Layer 4 of a small transformer language model trained on English Wikipedia (8 layers, counted from 0, width 64).
A neuron adds its activation times its output weights to the MLP's output. To switch it off is to set its activation to zero at one token and run the rest of the model.

Output weights of the MLP neurons that the questions are about. A number n stands for (n - 128) times 0.0036.
n10: 160, 129, 144, 123, 117, 168, 149, 141, 135, 175, 74, 119, 139, 157, 138, 153, 135, 95, 102, 172, 127, 122, 115, 96, 107, 152, 140, 102, 180, 147, 80, 156, 145, 124, 124, 144, 162, 150, 174, 162, 127, 108, 118, 77, 115, 123, 141, 84, 129, 87, 196, 132, 193, 94, 98, 138, 86, 115, 96, 137, 94, 116, 141, 177
n12: 135, 124, 153, 104, 117, 82, 106, 121, 70, 112, 172, 123, 129, 117, 138, 100, 176, 89, 103, 102, 168, 91, 100, 149, 65, 179, 103, 98, 150, 108, 161, 85, 152, 77, 116, 126, 136, 125, 105, 143, 225, 185, 97, 172, 131, 123, 140, 133, 138, 149, 145, 194, 116, 164, 109, 73, 193, 152, 131, 103, 116, 177, 127, 108
n20: 86, 157, 132, 99, 89, 92, 153, 96, 133, 168, 88, 113, 144, 126, 133, 164, 80, 112, 88, 121, 120, 126, 112, 119, 160, 107, 141, 163, 91, 123, 105, 60, 113, 147, 91, 162, 118, 114, 108, 107, 123, 124, 133, 117, 108, 124, 112, 211, 103, 107, 98, 110, 142, 130, 111, 130, 113, 90, 53, 129, 218, 92, 141, 131
n22: 116, 105, 113, 105, 151, 114, 140, 168, 121, 151, 110, 119, 103, 101, 116, 127, 90, 122, 150, 174, 129, 163, 164, 180, 104, 74, 151, 148, 131, 124, 121, 160, 171, 134, 81, 155, 139, 88, 129, 149, 90, 69, 141, 130, 137, 122, 82, 78, 106, 126, 111, 73, 119, 107, 86, 134, 89, 151, 101, 123, 186, 179, 139, 134
n23: 136, 94, 115, 95, 140, 121, 152, 97, 168, 155, 105, 111, 126, 165, 149, 112, 118, 160, 116, 98, 113, 146, 119, 180, 86, 131, 146, 149, 104, 120, 5, 118, 136, 122, 67, 109, 153, 141, 117, 86, 35, 95, 110, 140, 94, 158, 72, 97, 157, 147, 73, 132, 162, 86, 111, 163, 175, 120, 129, 87, 137, 74, 107, 137
n38: 138, 141, 159, 153, 43, 121, 120, 150, 159, 143, 81, 119, 104, 78, 120, 182, 171, 151, 138, 144, 120, 87, 118, 85, 117, 176, 131, 130, 110, 166, 173, 155, 82, 131, 181, 136, 138, 61, 119, 122, 205, 131, 146, 76, 122, 159, 95, 80, 122, 102, 188, 130, 137, 150, 105, 110, 105, 156, 118, 111, 81, 165, 174, 123
n47: 117, 187, 142, 76, 118, 99, 162, 137, 121, 135, 146, 152, 157, 135, 176, 123, 99, 150, 147, 60, 79, 90, 140, 100, 109, 97, 149, 135, 109, 87, 126, 146, 163, 182, 160, 100, 128, 167, 126, 87, 139, 224, 130, 134, 187, 130, 106, 136, 142, 189, 81, 131, 126, 99, 155, 131, 93, 131, 165, 135, 98, 119, 108, 144
n52: 142, 144, 148, 119, 88, 118, 204, 111, 128, 133, 171, 133, 102, 157, 79, 165, 147, 147, 125, 106, 84, 147, 48, 104, 150, 110, 107, 103, 139, 139, 163, 181, 135, 117, 123, 153, 141, 123, 109, 194, 136, 87, 109, 202, 187, 132, 144, 120, 137, 166, 95, 88, 137, 174, 191, 86, 85, 95, 116, 148, 83, 194, 136, 128
n62: 144, 105, 77, 160, 172, 92, 94, 155, 134, 134, 134, 179, 130, 129, 141, 143, 124, 118, 119, 83, 124, 115, 123, 136, 44, 115, 107, 123, 153, 180, 123, 134, 142, 85, 167, 138, 94, 147, 132, 108, 167, 170, 145, 113, 143, 112, 219, 119, 122, 54, 138, 119, 134, 145, 132, 83, 118, 167, 115, 119, 151, 81, 157, 121
n65: 167, 171, 125, 105, 147, 148, 116, 109, 169, 70, 123, 120, 140, 68, 172, 156, 153, 132, 149, 95, 182, 164, 93, 95, 213, 124, 88, 178, 96, 67, 118, 117, 124, 116, 157, 93, 112, 163, 102, 81, 123, 101, 130, 180, 117, 87, 138, 138, 135, 107, 73, 144, 162, 212, 111, 132, 120, 90, 132, 164, 174, 129, 161, 176
n66: 155, 118, 133, 182, 129, 155, 141, 103, 108, 89, 156, 140, 126, 148, 109, 140, 111, 120, 103, 147, 186, 114, 143, 155, 125, 128, 137, 81, 121, 120, 191, 95, 145, 75, 158, 157, 103, 149, 139, 91, 92, 113, 142, 108, 119, 136, 157, 151, 130, 111, 140, 148, 133, 59, 184, 151, 140, 164, 177, 167, 130, 99, 104, 150
n84: 137, 120, 125, 93, 110, 104, 150, 139, 121, 197, 117, 101, 128, 143, 163, 116, 132, 116, 130, 128, 111, 105, 153, 165, 185, 121, 166, 110, 113, 167, 121, 136, 127, 97, 150, 141, 179, 124, 145, 129, 18, 114, 105, 95, 177, 142, 142, 117, 126, 123, 150, 104, 118, 131, 110, 152, 84, 50, 148, 121, 166, 158, 101, 90
n93: 162, 191, 144, 129, 130, 188, 140, 87, 75, 126, 100, 120, 134, 132, 186, 149, 119, 167, 61, 85, 146, 146, 101, 95, 159, 191, 124, 142, 111, 119, 97, 118, 168, 151, 100, 138, 119, 108, 89, 154, 118, 204, 129, 101, 118, 129, 155, 177, 101, 133, 158, 159, 84, 138, 157, 157, 152, 149, 117, 150, 109, 134, 166, 100
n104: 115, 149, 65, 138, 118, 129, 85, 155, 141, 128, 112, 131, 94, 60, 161, 136, 51, 163, 144, 141, 119, 219, 92, 62, 170, 122, 72, 127, 77, 85, 124, 102, 149, 75, 151, 131, 142, 179, 160, 152, 191, 67, 105, 119, 149, 100, 125, 121, 137, 73, 113, 81, 152, 94, 111, 33, 118, 138, 69, 124, 193, 138, 123, 119
n106: 137, 113, 134, 130, 88, 139, 104, 145, 115, 115, 144, 82, 109, 100, 141, 117, 129, 124, 147, 132, 131, 191, 106, 159, 189, 88, 123, 166, 146, 133, 144, 172, 160, 173, 125, 189, 127, 131, 180, 120, 76, 75, 125, 100, 108, 145, 112, 134, 107, 148, 186, 120, 140, 60, 152, 203, 130, 124, 88, 53, 151, 140, 107, 126
n124: 133, 171, 159, 152, 156, 79, 162, 131, 168, 127, 75, 99, 132, 133, 166, 131, 114, 176, 118, 134, 172, 121, 137, 108, 130, 108, 148, 138, 114, 178, 93, 118, 80, 130, 153, 144, 100, 135, 94, 153, 142, 42, 100, 147, 107, 156, 131, 124, 185, 176, 74, 128, 131, 133, 104, 102, 176, 147, 167, 121, 111, 125, 161, 129

Each question names a token from some text and the token that comes next. It shows the activations a of the neurons there, in the order above. A number n stands for (n - 128) times 0.035.

Then comes g, the gradient of the next token's log-probability with respect to the MLP's output, scaled to length 1. A neuron's effect is roughly proportional to its activation times (output weights . g). A number n stands for (n - 128) times 0.0039.

" school", then " care"
a: 131, 128, 133, 141, 133, 117, 122, 122, 127, 127, 126, 128, 121, 122, 127, 116
g: 134, 135, 165, 109, 179, 132, 123, 154, 132, 105, 186, 171, 156, 160, 142, 124, 111, 94, 159, 168, 80, 121, 112, 140, 107, 121, 150, 193, 166, 69, 182, 111, 78, 86, 153, 167, 150, 157, 132, 163, 106, 110, 69, 109, 189, 96, 68, 156, 101, 114, 105, 126, 90, 107, 166, 87, 144, 134, 174, 115, 128, 133, 133, 99
Which two neurons, each switched off alone, lower its probability most, in order? n38, n93

" history", then "\n"
a: 129, 122, 129, 134, 123, 130, 123, 125, 121, 119, 132, 98, 129, 134, 126, 129
g: 58, 66, 100, 142, 32, 106, 121, 140, 116, 191, 84, 167, 154, 151, 120, 182, 133, 171, 110, 172, 99, 157, 88, 111, 124, 131, 177, 110, 96, 121, 127, 125, 180, 131, 98, 132, 166, 202, 127, 125, 147, 149, 143, 132, 110, 139, 180, 90, 143, 128, 144, 124, 168, 115, 99, 145, 150, 122, 109, 119, 103, 159, 152, 121
Which neuron, switched off, raises the next token's probability most? n84

" he", then "ard"
a: 126, 131, 151, 129, 129, 129, 131, 134, 128, 127, 128, 127, 127, 125, 127, 128
g: 115, 142, 98, 164, 170, 145, 241, 166, 126, 146, 156, 178, 90, 91, 144, 105, 140, 132, 132, 125, 146, 93, 84, 151, 118, 167, 147, 147, 71, 151, 166, 125, 160, 152, 177, 113, 181, 183, 154, 121, 136, 156, 116, 146, 112, 106, 129, 143, 180, 153, 123, 104, 148, 115, 67, 103, 112, 148, 143, 126, 123, 88, 144, 70
Which neuron, switched off, lowers the next token's probability most? n47

" bed", then " with"
a: 123, 126, 135, 130, 132, 128, 129, 124, 129, 129, 143, 131, 128, 125, 128, 134
g: 84, 164, 104, 88, 103, 109, 124, 121, 109, 146, 101, 129, 115, 179, 112, 154, 151, 146, 149, 115, 178, 153, 48, 129, 154, 92, 115, 147, 101, 206, 126, 151, 79, 129, 72, 177, 147, 129, 141, 82, 88, 107, 148, 156, 180, 147, 139, 135, 127, 114, 103, 123, 177, 122, 188, 172, 164, 119, 167, 180, 131, 158, 139, 99
Which neuron, switched off, raises the next token's probability most? n52

" then", then " Governor"
a: 129, 126, 132, 128, 128, 128, 129, 128, 125, 126, 125, 128, 130, 136, 124, 107
g: 178, 158, 127, 185, 161, 125, 111, 113, 89, 46, 80, 145, 94, 108, 130, 132, 75, 126, 110, 100, 144, 194, 149, 127, 136, 150, 156, 126, 97, 109, 139, 177, 148, 111, 141, 130, 156, 137, 113, 121, 105, 128, 124, 109, 88, 125, 109, 89, 70, 118, 69, 160, 76, 97, 138, 135, 105, 95, 69, 52, 134, 166, 129, 142
Which neuron, switched off, lowers the next token's probability most? n104

"an", then " of"
a: 138, 130, 132, 127, 127, 128, 140, 134, 123, 130, 127, 128, 124, 140, 129, 109
g: 118, 157, 149, 167, 143, 127, 50, 85, 173, 56, 74, 146, 184, 144, 127, 136, 152, 185, 152, 114, 132, 124, 109, 105, 115, 119, 111, 151, 70, 148, 146, 108, 121, 95, 97, 181, 126, 104, 123, 127, 104, 124, 93, 130, 118, 82, 104, 96, 62, 118, 127, 151, 188, 111, 102, 110, 101, 134, 103, 94, 128, 53, 141, 145
Which neuron, switched off, lowers the next token's probability most? n104

" a", then "w"
a: 129, 128, 132, 136, 126, 128, 128, 129, 126, 106, 129, 134, 120, 129, 125, 111
g: 145, 81, 93, 128, 78, 144, 98, 95, 162, 103, 177, 133, 108, 151, 80, 124, 120, 112, 171, 122, 122, 92, 164, 97, 167, 184, 84, 111, 197, 135, 134, 116, 153, 164, 146, 182, 108, 165, 89, 159, 160, 158, 122, 93, 94, 92, 110, 132, 171, 95, 197, 147, 139, 132, 140, 86, 103, 146, 79, 142, 113, 75, 135, 138
Which two neurons, each switched off alone, lower its probability most, in order? n124, n65

"ment", then " came"
a: 128, 117, 131, 138, 129, 122, 134, 124, 108, 124, 129, 125, 143, 120, 128, 129
g: 126, 131, 116, 124, 132, 127, 124, 148, 118, 170, 128, 107, 100, 96, 120, 196, 116, 105, 120, 65, 146, 112, 149, 92, 131, 94, 158, 116, 136, 127, 115, 97, 122, 193, 71, 121, 149, 97, 122, 112, 134, 135, 122, 194, 193, 150, 138, 99, 144, 194, 162, 145, 145, 160, 130, 183, 89, 138, 116, 41, 109, 118, 81, 63
Which two neurons, each switched off alone, lower its probability most, in order? n62, n104

" L", then "lo"
a: 132, 123, 131, 135, 128, 130, 133, 126, 128, 139, 135, 129, 128, 128, 116, 117
g: 121, 178, 140, 145, 82, 103, 143, 127, 142, 86, 109, 140, 107, 54, 133, 188, 141, 131, 121, 133, 143, 103, 106, 117, 120, 161, 116, 124, 145, 170, 185, 116, 124, 207, 148, 134, 157, 83, 112, 112, 105, 147, 112, 108, 155, 109, 152, 81, 144, 100, 185, 136, 179, 143, 118, 121, 140, 134, 143, 89, 162, 96, 24, 89
Which neuron, switched off, raises the next token's probability most? n106

" break", then " into"
a: 128, 130, 135, 134, 131, 128, 140, 126, 125, 130, 112, 132, 129, 132, 128, 132
g: 78, 131, 169, 67, 114, 132, 133, 168, 150, 139, 112, 142, 154, 174, 143, 134, 114, 133, 145, 109, 89, 169, 144, 148, 147, 121, 130, 230, 128, 133, 131, 101, 106, 109, 141, 138, 81, 103, 157, 144, 144, 143, 72, 140, 106, 116, 114, 64, 171, 187, 116, 94, 150, 126, 165, 115, 167, 178, 205, 105, 122, 138, 136, 78
Which neuron, switched off, lowers the next token's probability most? n66

" seen", then " wear"
a: 123, 125, 128, 131, 120, 131, 124, 127, 118, 124, 126, 133, 129, 128, 126, 129
g: 125, 95, 181, 199, 179, 143, 117, 118, 106, 138, 171, 139, 129, 93, 177, 116, 97, 87, 182, 107, 140, 131, 157, 96, 129, 116, 111, 120, 211, 90, 158, 89, 99, 94, 158, 104, 126, 148, 95, 144, 116, 112, 104, 111, 121, 161, 149, 174, 163, 149, 129, 180, 133, 192, 176, 114, 125, 173, 167, 105, 103, 137, 81, 130
Which neuron, switched off, lowers the next token's probability most? n23

" educational", then " system"
a: 126, 122, 130, 146, 126, 126, 124, 131, 116, 131, 129, 107, 128, 120, 133, 122
g: 153, 138, 140, 129, 79, 160, 66, 60, 101, 182, 163, 97, 142, 131, 167, 109, 166, 214, 106, 109, 115, 129, 107, 140, 128, 105, 147, 149, 93, 158, 150, 203, 109, 177, 50, 151, 118, 80, 112, 160, 139, 155, 169, 123, 95, 120, 108, 110, 150, 128, 109, 138, 123, 74, 92, 130, 107, 161, 129, 143, 122, 148, 132, 118
Which neuron, switched off, lowers the next token's probability most? n62

" new", then " music"
a: 128, 125, 127, 148, 130, 122, 127, 143, 121, 124, 131, 129, 126, 129, 128, 106
g: 75, 136, 43, 62, 112, 131, 180, 127, 134, 192, 136, 141, 78, 76, 136, 114, 128, 87, 167, 175, 148, 109, 116, 96, 141, 110, 158, 133, 116, 111, 142, 161, 205, 80, 135, 143, 141, 148, 98, 116, 149, 144, 115, 141, 84, 128, 172, 169, 129, 154, 114, 121, 165, 130, 184, 115, 94, 122, 109, 91, 102, 154, 148, 97
Which neuron, switched off, lowers the next token's probability most? n52

" Sher", then "wood"
a: 128, 108, 128, 128, 126, 134, 139, 129, 133, 125, 123, 119, 129, 126, 120, 123
g: 115, 124, 91, 81, 87, 136, 163, 122, 158, 130, 160, 130, 119, 109, 109, 93, 125, 107, 134, 169, 124, 142, 165, 131, 131, 127, 103, 118, 147, 133, 100, 140, 145, 136, 149, 148, 89, 144, 136, 57, 69, 115, 147, 110, 172, 171, 195, 91, 144, 76, 151, 112, 144, 76, 145, 92, 134, 200, 111, 214, 146, 67, 159, 162
Which neuron, switched off, raises the next token's probability most? n66

" Not", then "ting"
a: 129, 127, 125, 128, 123, 129, 136, 134, 129, 132, 130, 127, 136, 124, 131, 112
g: 107, 155, 155, 89, 98, 126, 95, 92, 142, 115, 162, 150, 144, 108, 147, 112, 78, 65, 109, 161, 126, 140, 157, 134, 134, 159, 190, 45, 149, 144, 99, 148, 157, 137, 168, 139, 112, 166, 124, 62, 136, 120, 157, 148, 156, 123, 122, 119, 156, 185, 49, 107, 172, 150, 91, 143, 148, 163, 128, 124, 131, 104, 188, 167
Which neuron, switched off, lowers the next token's probability most? n47

"ment", then " am"
a: 125, 122, 137, 140, 130, 119, 132, 121, 112, 124, 128, 122, 145, 124, 129, 123
g: 137, 160, 163, 121, 210, 124, 202, 121, 91, 156, 116, 91, 102, 90, 130, 139, 98, 106, 126, 149, 112, 142, 172, 161, 82, 116, 124, 139, 176, 108, 137, 92, 184, 88, 190, 123, 132, 158, 124, 152, 107, 112, 152, 162, 139, 109, 121, 129, 149, 83, 147, 110, 61, 151, 147, 151, 89, 138, 134, 147, 132, 186, 92, 61
Which two neurons, each switched off alone, lower its probability most, in order? n22, n38

" also", then " served"
a: 126, 131, 129, 124, 127, 129, 136, 133, 128, 128, 140, 124, 125, 129, 124, 128
g: 117, 160, 103, 61, 152, 142, 154, 120, 116, 76, 119, 172, 130, 174, 130, 88, 207, 168, 77, 129, 161, 121, 153, 141, 150, 134, 136, 98, 91, 152, 130, 165, 139, 131, 107, 146, 71, 150, 91, 96, 168, 136, 177, 104, 117, 114, 148, 84, 100, 73, 128, 116, 55, 88, 108, 102, 137, 139, 80, 143, 115, 119, 173, 95
Which neuron, switched off, raises the next token's probability most? n93

" as", then " she"
a: 128, 126, 131, 126, 128, 130, 128, 181, 128, 116, 128, 133, 126, 130, 135, 123
g: 36, 90, 109, 83, 117, 80, 149, 178, 90, 155, 136, 149, 163, 52, 139, 221, 153, 104, 100, 142, 139, 142, 137, 99, 148, 119, 99, 137, 187, 143, 103, 117, 129, 149, 116, 168, 155, 155, 160, 105, 139, 103, 143, 159, 155, 112, 128, 135, 101, 171, 151, 167, 172, 147, 175, 125, 103, 99, 118, 141, 138, 101, 139, 151
Which neuron, switched off, lowers the next token's probability most? n52

"Up", then "on"
a: 127, 127, 119, 135, 131, 101, 131, 127, 124, 249, 60, 128, 128, 129, 131, 132
g: 133, 25, 184, 90, 151, 107, 101, 138, 134, 128, 110, 191, 95, 119, 144, 132, 151, 160, 98, 135, 131, 151, 90, 103, 123, 137, 75, 206, 113, 136, 108, 139, 61, 88, 183, 119, 111, 157, 161, 136, 128, 128, 89, 151, 131, 134, 187, 118, 186, 124, 102, 129, 93, 171, 96, 119, 154, 104, 139, 127, 117, 104, 103, 134
Which two neurons, each switched off alone, lower its probability most, in order? n65, n66

" t", then "ase"
a: 127, 128, 130, 125, 129, 127, 141, 126, 135, 143, 144, 129, 126, 128, 130, 125
g: 155, 87, 134, 146, 122, 163, 156, 125, 123, 142, 126, 107, 113, 97, 139, 92, 66, 185, 124, 151, 123, 119, 125, 173, 92, 122, 118, 113, 158, 159, 123, 125, 68, 143, 125, 125, 248, 116, 110, 123, 96, 108, 105, 103, 100, 153, 56, 129, 120, 86, 96, 143, 137, 186, 106, 210, 145, 111, 125, 108, 132, 137, 166, 137
Which neuron, switched off, raises the next token's probability most? n47

" analysis", then " from"
a: 128, 123, 134, 138, 123, 119, 128, 128, 116, 127, 133, 126, 147, 123, 126, 129
g: 133, 143, 170, 84, 88, 106, 133, 46, 177, 103, 98, 142, 118, 142, 131, 145, 126, 177, 140, 137, 111, 98, 102, 143, 141, 167, 136, 161, 126, 97, 121, 157, 127, 125, 183, 190, 99, 90, 99, 85, 130, 112, 80, 147, 93, 126, 120, 97, 109, 171, 158, 110, 93, 102, 118, 87, 144, 189, 152, 114, 95, 136, 133, 35
Which two neurons, each switched off alone, lower its probability most, in order? n93, n62

" as", then " a"
a: 129, 123, 130, 128, 128, 132, 126, 157, 128, 110, 127, 129, 128, 128, 146, 129
g: 153, 133, 167, 104, 122, 141, 180, 86, 94, 80, 183, 102, 98, 169, 75, 91, 105, 162, 121, 164, 113, 109, 98, 134, 126, 70, 128, 146, 162, 152, 182, 187, 149, 129, 111, 169, 117, 108, 136, 151, 148, 146, 113, 57, 110, 122, 126, 118, 161, 127, 144, 53, 83, 98, 144, 107, 157, 105, 101, 132, 142, 182, 105, 85
Which neuron, switched off, lowers the next token's probability most? n52

" a", then " heart"
a: 130, 126, 129, 139, 136, 124, 129, 127, 126, 98, 131, 137, 120, 126, 128, 116
g: 145, 134, 186, 85, 125, 129, 186, 194, 142, 129, 132, 105, 170, 116, 112, 148, 107, 145, 76, 132, 133, 149, 123, 105, 138, 73, 204, 117, 111, 79, 144, 161, 76, 89, 135, 97, 112, 107, 115, 157, 124, 127, 113, 129, 197, 134, 146, 113, 123, 190, 120, 81, 133, 152, 147, 76, 161, 153, 130, 97, 102, 186, 79, 108
Which neuron, switched off, lowers the next token's probability most? n65

" the", then " susp"
a: 131, 128, 133, 146, 129, 120, 127, 127, 120, 128, 132, 130, 116, 132, 132, 101
g: 105, 167, 91, 166, 143, 143, 106, 151, 128, 60, 119, 94, 112, 132, 150, 118, 105, 176, 143, 96, 159, 115, 158, 130, 87, 103, 150, 87, 162, 89, 154, 128, 79, 198, 127, 116, 161, 112, 95, 115, 137, 94, 124, 153, 170, 151, 97, 139, 144, 63, 175, 102, 127, 108, 125, 174, 145, 63, 189, 88, 128, 87, 116, 172
Which neuron, switched off, lowers the next token's probability most? n93

" Matthew", then "s"
a: 123, 136, 129, 136, 120, 124, 135, 120, 120, 124, 130, 128, 128, 124, 124, 131
g: 85, 120, 163, 80, 209, 158, 112, 120, 122, 150, 179, 178, 129, 118, 125, 137, 156, 139, 159, 109, 148, 93, 159, 114, 100, 173, 128, 30, 101, 111, 114, 149, 146, 194, 118, 153, 142, 105, 175, 203, 176, 166, 129, 142, 120, 142, 149, 76, 132, 139, 135, 143, 122, 169, 103, 132, 151, 125, 88, 151, 153, 143, 137, 138
Which two neurons, each switched off alone, lower its probability most, in order? n12, n23

" ple", then "as"
a: 132, 135, 128, 167, 133, 122, 136, 134, 128, 126, 128, 126, 128, 141, 129, 128
g: 142, 99, 145, 144, 186, 75, 118, 186, 181, 97, 123, 103, 106, 39, 150, 141, 152, 122, 67, 137, 134, 129, 86, 141, 110, 117, 147, 203, 113, 114, 67, 129, 105, 67, 179, 107, 168, 98, 140, 161, 150, 122, 143, 115, 71, 106, 102, 125, 135, 123, 125, 127, 155, 153, 117, 169, 122, 117, 111, 101, 160, 135, 143, 170
Which two neurons, each switched off alone, lower its probability most, in order? n22, n104

"\n", then "C"
a: 138, 129, 135, 128, 132, 153, 121, 126, 132, 128, 129, 125, 123, 143, 118, 165
g: 157, 154, 73, 98, 91, 134, 116, 92, 135, 195, 160, 95, 143, 81, 158, 122, 94, 97, 118, 87, 115, 161, 139, 110, 146, 59, 146, 172, 122, 137, 86, 142, 69, 83, 127, 186, 139, 52, 115, 129, 119, 143, 162, 111, 94, 105, 145, 103, 178, 160, 148, 152, 92, 158, 103, 85, 145, 119, 163, 101, 109, 118, 126, 159
Which two neurons, each switched off alone, lower its probability most, in order? n124, n38

"ll", then "or"
a: 125, 129, 116, 128, 124, 122, 138, 125, 121, 133, 128, 133, 125, 132, 122, 130
g: 141, 101, 124, 181, 121, 168, 184, 117, 108, 124, 127, 152, 115, 139, 135, 68, 146, 156, 145, 146, 159, 143, 129, 130, 147, 105, 76, 139, 38, 67, 111, 138, 89, 134, 122, 87, 99, 169, 111, 60, 129, 178, 210, 137, 125, 95, 127, 155, 136, 121, 134, 101, 113, 156, 159, 146, 128, 95, 103, 146, 138, 121, 133, 206
Which neuron, switched off, lowers the next token's probability most? n65

".", then " in"
a: 129, 134, 128, 137, 139, 125, 129, 119, 91, 144, 134, 124, 133, 128, 134, 124
g: 110, 125, 100, 195, 157, 90, 129, 35, 126, 108, 129, 155, 131, 178, 114, 92, 151, 131, 120, 141, 101, 138, 97, 120, 180, 141, 114, 145, 93, 181, 187, 130, 94, 140, 121, 154, 68, 110, 133, 115, 117, 77, 140, 108, 174, 146, 137, 104, 170, 86, 117, 141, 134, 71, 161, 185, 140, 113, 119, 145, 92, 95, 99, 79
Which neuron, switched off, lowers the next token's probability most? n66

" ed", then "its"
a: 128, 128, 126, 128, 128, 130, 129, 135, 122, 143, 115, 130, 127, 125, 132, 132
g: 120, 136, 147, 147, 130, 147, 52, 171, 158, 183, 147, 137, 93, 97, 109, 185, 174, 114, 135, 94, 99, 118, 114, 137, 128, 164, 151, 130, 124, 146, 75, 93, 150, 112, 184, 164, 179, 169, 103, 148, 143, 148, 128, 108, 79, 151, 139, 180, 114, 200, 143, 172, 146, 131, 131, 48, 115, 135, 129, 116, 154, 161, 169, 110
Which neuron, switched off, lowers the next token's probability most? n66

" accepted", then " by"
a: 128, 119, 134, 143, 127, 127, 115, 123, 122, 121, 129, 129, 127, 125, 127, 127
g: 193, 161, 116, 129, 95, 96, 141, 87, 139, 96, 116, 122, 135, 140, 186, 86, 122, 127, 139, 173, 189, 128, 55, 148, 123, 132, 148, 110, 141, 135, 116, 149, 114, 74, 45, 83, 150, 76, 93, 114, 131, 136, 153, 138, 113, 116, 124, 115, 140, 115, 78, 116, 181, 110, 129, 173, 63, 135, 85, 135, 83, 148, 161, 153
Which neuron, switched off, lowers the next token's probability most? n22

".", then " Ham"
a: 137, 125, 132, 131, 145, 124, 134, 117, 128, 128, 133, 130, 128, 128, 138, 153
g: 92, 199, 96, 31, 155, 114, 167, 144, 125, 153, 100, 125, 129, 133, 136, 177, 145, 157, 132, 107, 183, 144, 159, 121, 113, 125, 129, 114, 149, 122, 149, 111, 122, 159, 139, 106, 120, 144, 122, 101, 126, 94, 137, 119, 167, 109, 96, 74, 53, 128, 204, 167, 109, 93, 153, 89, 65, 150, 118, 88, 105, 138, 144, 163
Which two neurons, each switched off alone, lower its probability most, in order? n10, n47

" –", then " song"
a: 128, 116, 133, 120, 120, 123, 123, 129, 113, 139, 133, 128, 122, 113, 127, 127
g: 44, 90, 113, 131, 127, 105, 132, 125, 108, 161, 148, 139, 143, 125, 124, 76, 142, 172, 173, 145, 111, 182, 160, 96, 123, 96, 138, 141, 83, 154, 207, 191, 115, 120, 81, 170, 86, 89, 106, 142, 149, 124, 144, 97, 143, 196, 113, 93, 96, 143, 125, 64, 106, 119, 150, 126, 98, 167, 101, 123, 144, 165, 108, 132
Which neuron, switched off, raises the next token's probability most? n65

" Florida", then " Board"
a: 132, 129, 128, 144, 124, 124, 129, 124, 130, 125, 132, 103, 125, 131, 129, 127
g: 160, 112, 76, 97, 139, 180, 38, 141, 109, 104, 144, 138, 166, 135, 113, 81, 127, 104, 134, 163, 59, 145, 84, 132, 127, 146, 89, 147, 113, 81, 170, 91, 70, 136, 149, 118, 78, 131, 113, 84, 127, 119, 109, 138, 59, 144, 112, 131, 97, 85, 142, 130, 79, 116, 114, 86, 91, 92, 132, 113, 147, 140, 173, 152
Which neuron, switched off, lowers the next token's probability most? n84

" 19", then "-"
a: 130, 124, 128, 142, 127, 126, 128, 125, 125, 128, 119, 115, 135, 134, 130, 125
g: 139, 145, 108, 157, 141, 113, 168, 169, 100, 124, 156, 120, 30, 155, 118, 175, 94, 126, 144, 146, 142, 107, 106, 114, 105, 117, 103, 112, 82, 171, 130, 95, 163, 120, 57, 106, 166, 127, 115, 164, 118, 102, 51, 89, 149, 128, 142, 127, 115, 135, 139, 147, 97, 121, 127, 123, 75, 78, 175, 168, 175, 126, 125, 58
Which two neurons, each switched off alone, lower its probability most, in order? n22, n104

" whether", then " it"
a: 129, 131, 130, 130, 120, 130, 135, 120, 127, 208, 133, 126, 119, 127, 148, 95
g: 217, 102, 166, 128, 98, 157, 106, 94, 126, 114, 131, 105, 133, 100, 144, 101, 141, 141, 52, 146, 80, 102, 79, 125, 115, 120, 39, 124, 104, 211, 131, 140, 128, 146, 165, 118, 106, 137, 176, 80, 139, 144, 117, 68, 141, 126, 176, 125, 142, 144, 118, 146, 76, 116, 135, 134, 110, 113, 139, 125, 146, 94, 179, 118
Which neuron, switched off, raises the next token's probability most? n93

"ed", then " three"
a: 125, 118, 130, 127, 131, 126, 126, 128, 123, 129, 126, 133, 122, 131, 132, 125
g: 186, 128, 130, 149, 138, 133, 106, 117, 196, 103, 182, 129, 57, 135, 103, 146, 118, 96, 145, 149, 129, 140, 110, 107, 166, 123, 170, 80, 105, 117, 92, 93, 171, 143, 80, 75, 104, 129, 116, 56, 131, 137, 181, 141, 99, 156, 137, 190, 167, 149, 101, 50, 121, 107, 147, 102, 103, 111, 123, 132, 153, 147, 92, 140
Which neuron, switched off, lowers the next token's probability most? n12

" Ja", then "gg"
a: 133, 129, 107, 119, 127, 118, 144, 122, 126, 128, 134, 128, 134, 137, 122, 129
g: 119, 110, 142, 153, 117, 216, 170, 109, 140, 121, 110, 144, 160, 52, 148, 126, 85, 186, 131, 132, 101, 114, 156, 111, 98, 94, 164, 122, 158, 159, 145, 99, 110, 178, 70, 109, 127, 169, 121, 143, 105, 139, 130, 128, 93, 152, 120, 117, 173, 168, 134, 69, 154, 159, 170, 157, 134, 105, 200, 180, 92, 123, 112, 145
Which neuron, switched off, lowers the next token's probability most? n47

"ian", then ","
a: 125, 125, 139, 143, 123, 120, 133, 119, 132, 136, 131, 122, 132, 135, 128, 130
g: 64, 117, 99, 157, 103, 134, 122, 103, 152, 112, 92, 147, 153, 144, 71, 144, 134, 144, 125, 120, 118, 111, 81, 119, 119, 105, 88, 108, 86, 159, 132, 137, 148, 167, 69, 235, 101, 102, 153, 158, 95, 124, 70, 132, 141, 72, 130, 99, 175, 119, 174, 150, 166, 102, 178, 136, 122, 73, 107, 146, 132, 97, 117, 145
Which neuron, switched off, lowers the next token's probability most? n20

"ments", then " which"
a: 123, 135, 133, 129, 135, 121, 131, 129, 115, 119, 131, 130, 141, 125, 134, 128
g: 150, 92, 144, 201, 124, 158, 106, 96, 138, 149, 171, 139, 106, 61, 101, 75, 140, 127, 150, 146, 104, 147, 130, 122, 157, 37, 88, 146, 177, 144, 97, 149, 133, 164, 90, 100, 138, 158, 115, 60, 91, 122, 118, 146, 101, 115, 155, 155, 181, 178, 97, 140, 160, 153, 144, 167, 153, 122, 143, 144, 116, 94, 172, 124
Which neuron, switched off, lowers the next token's probability most? n38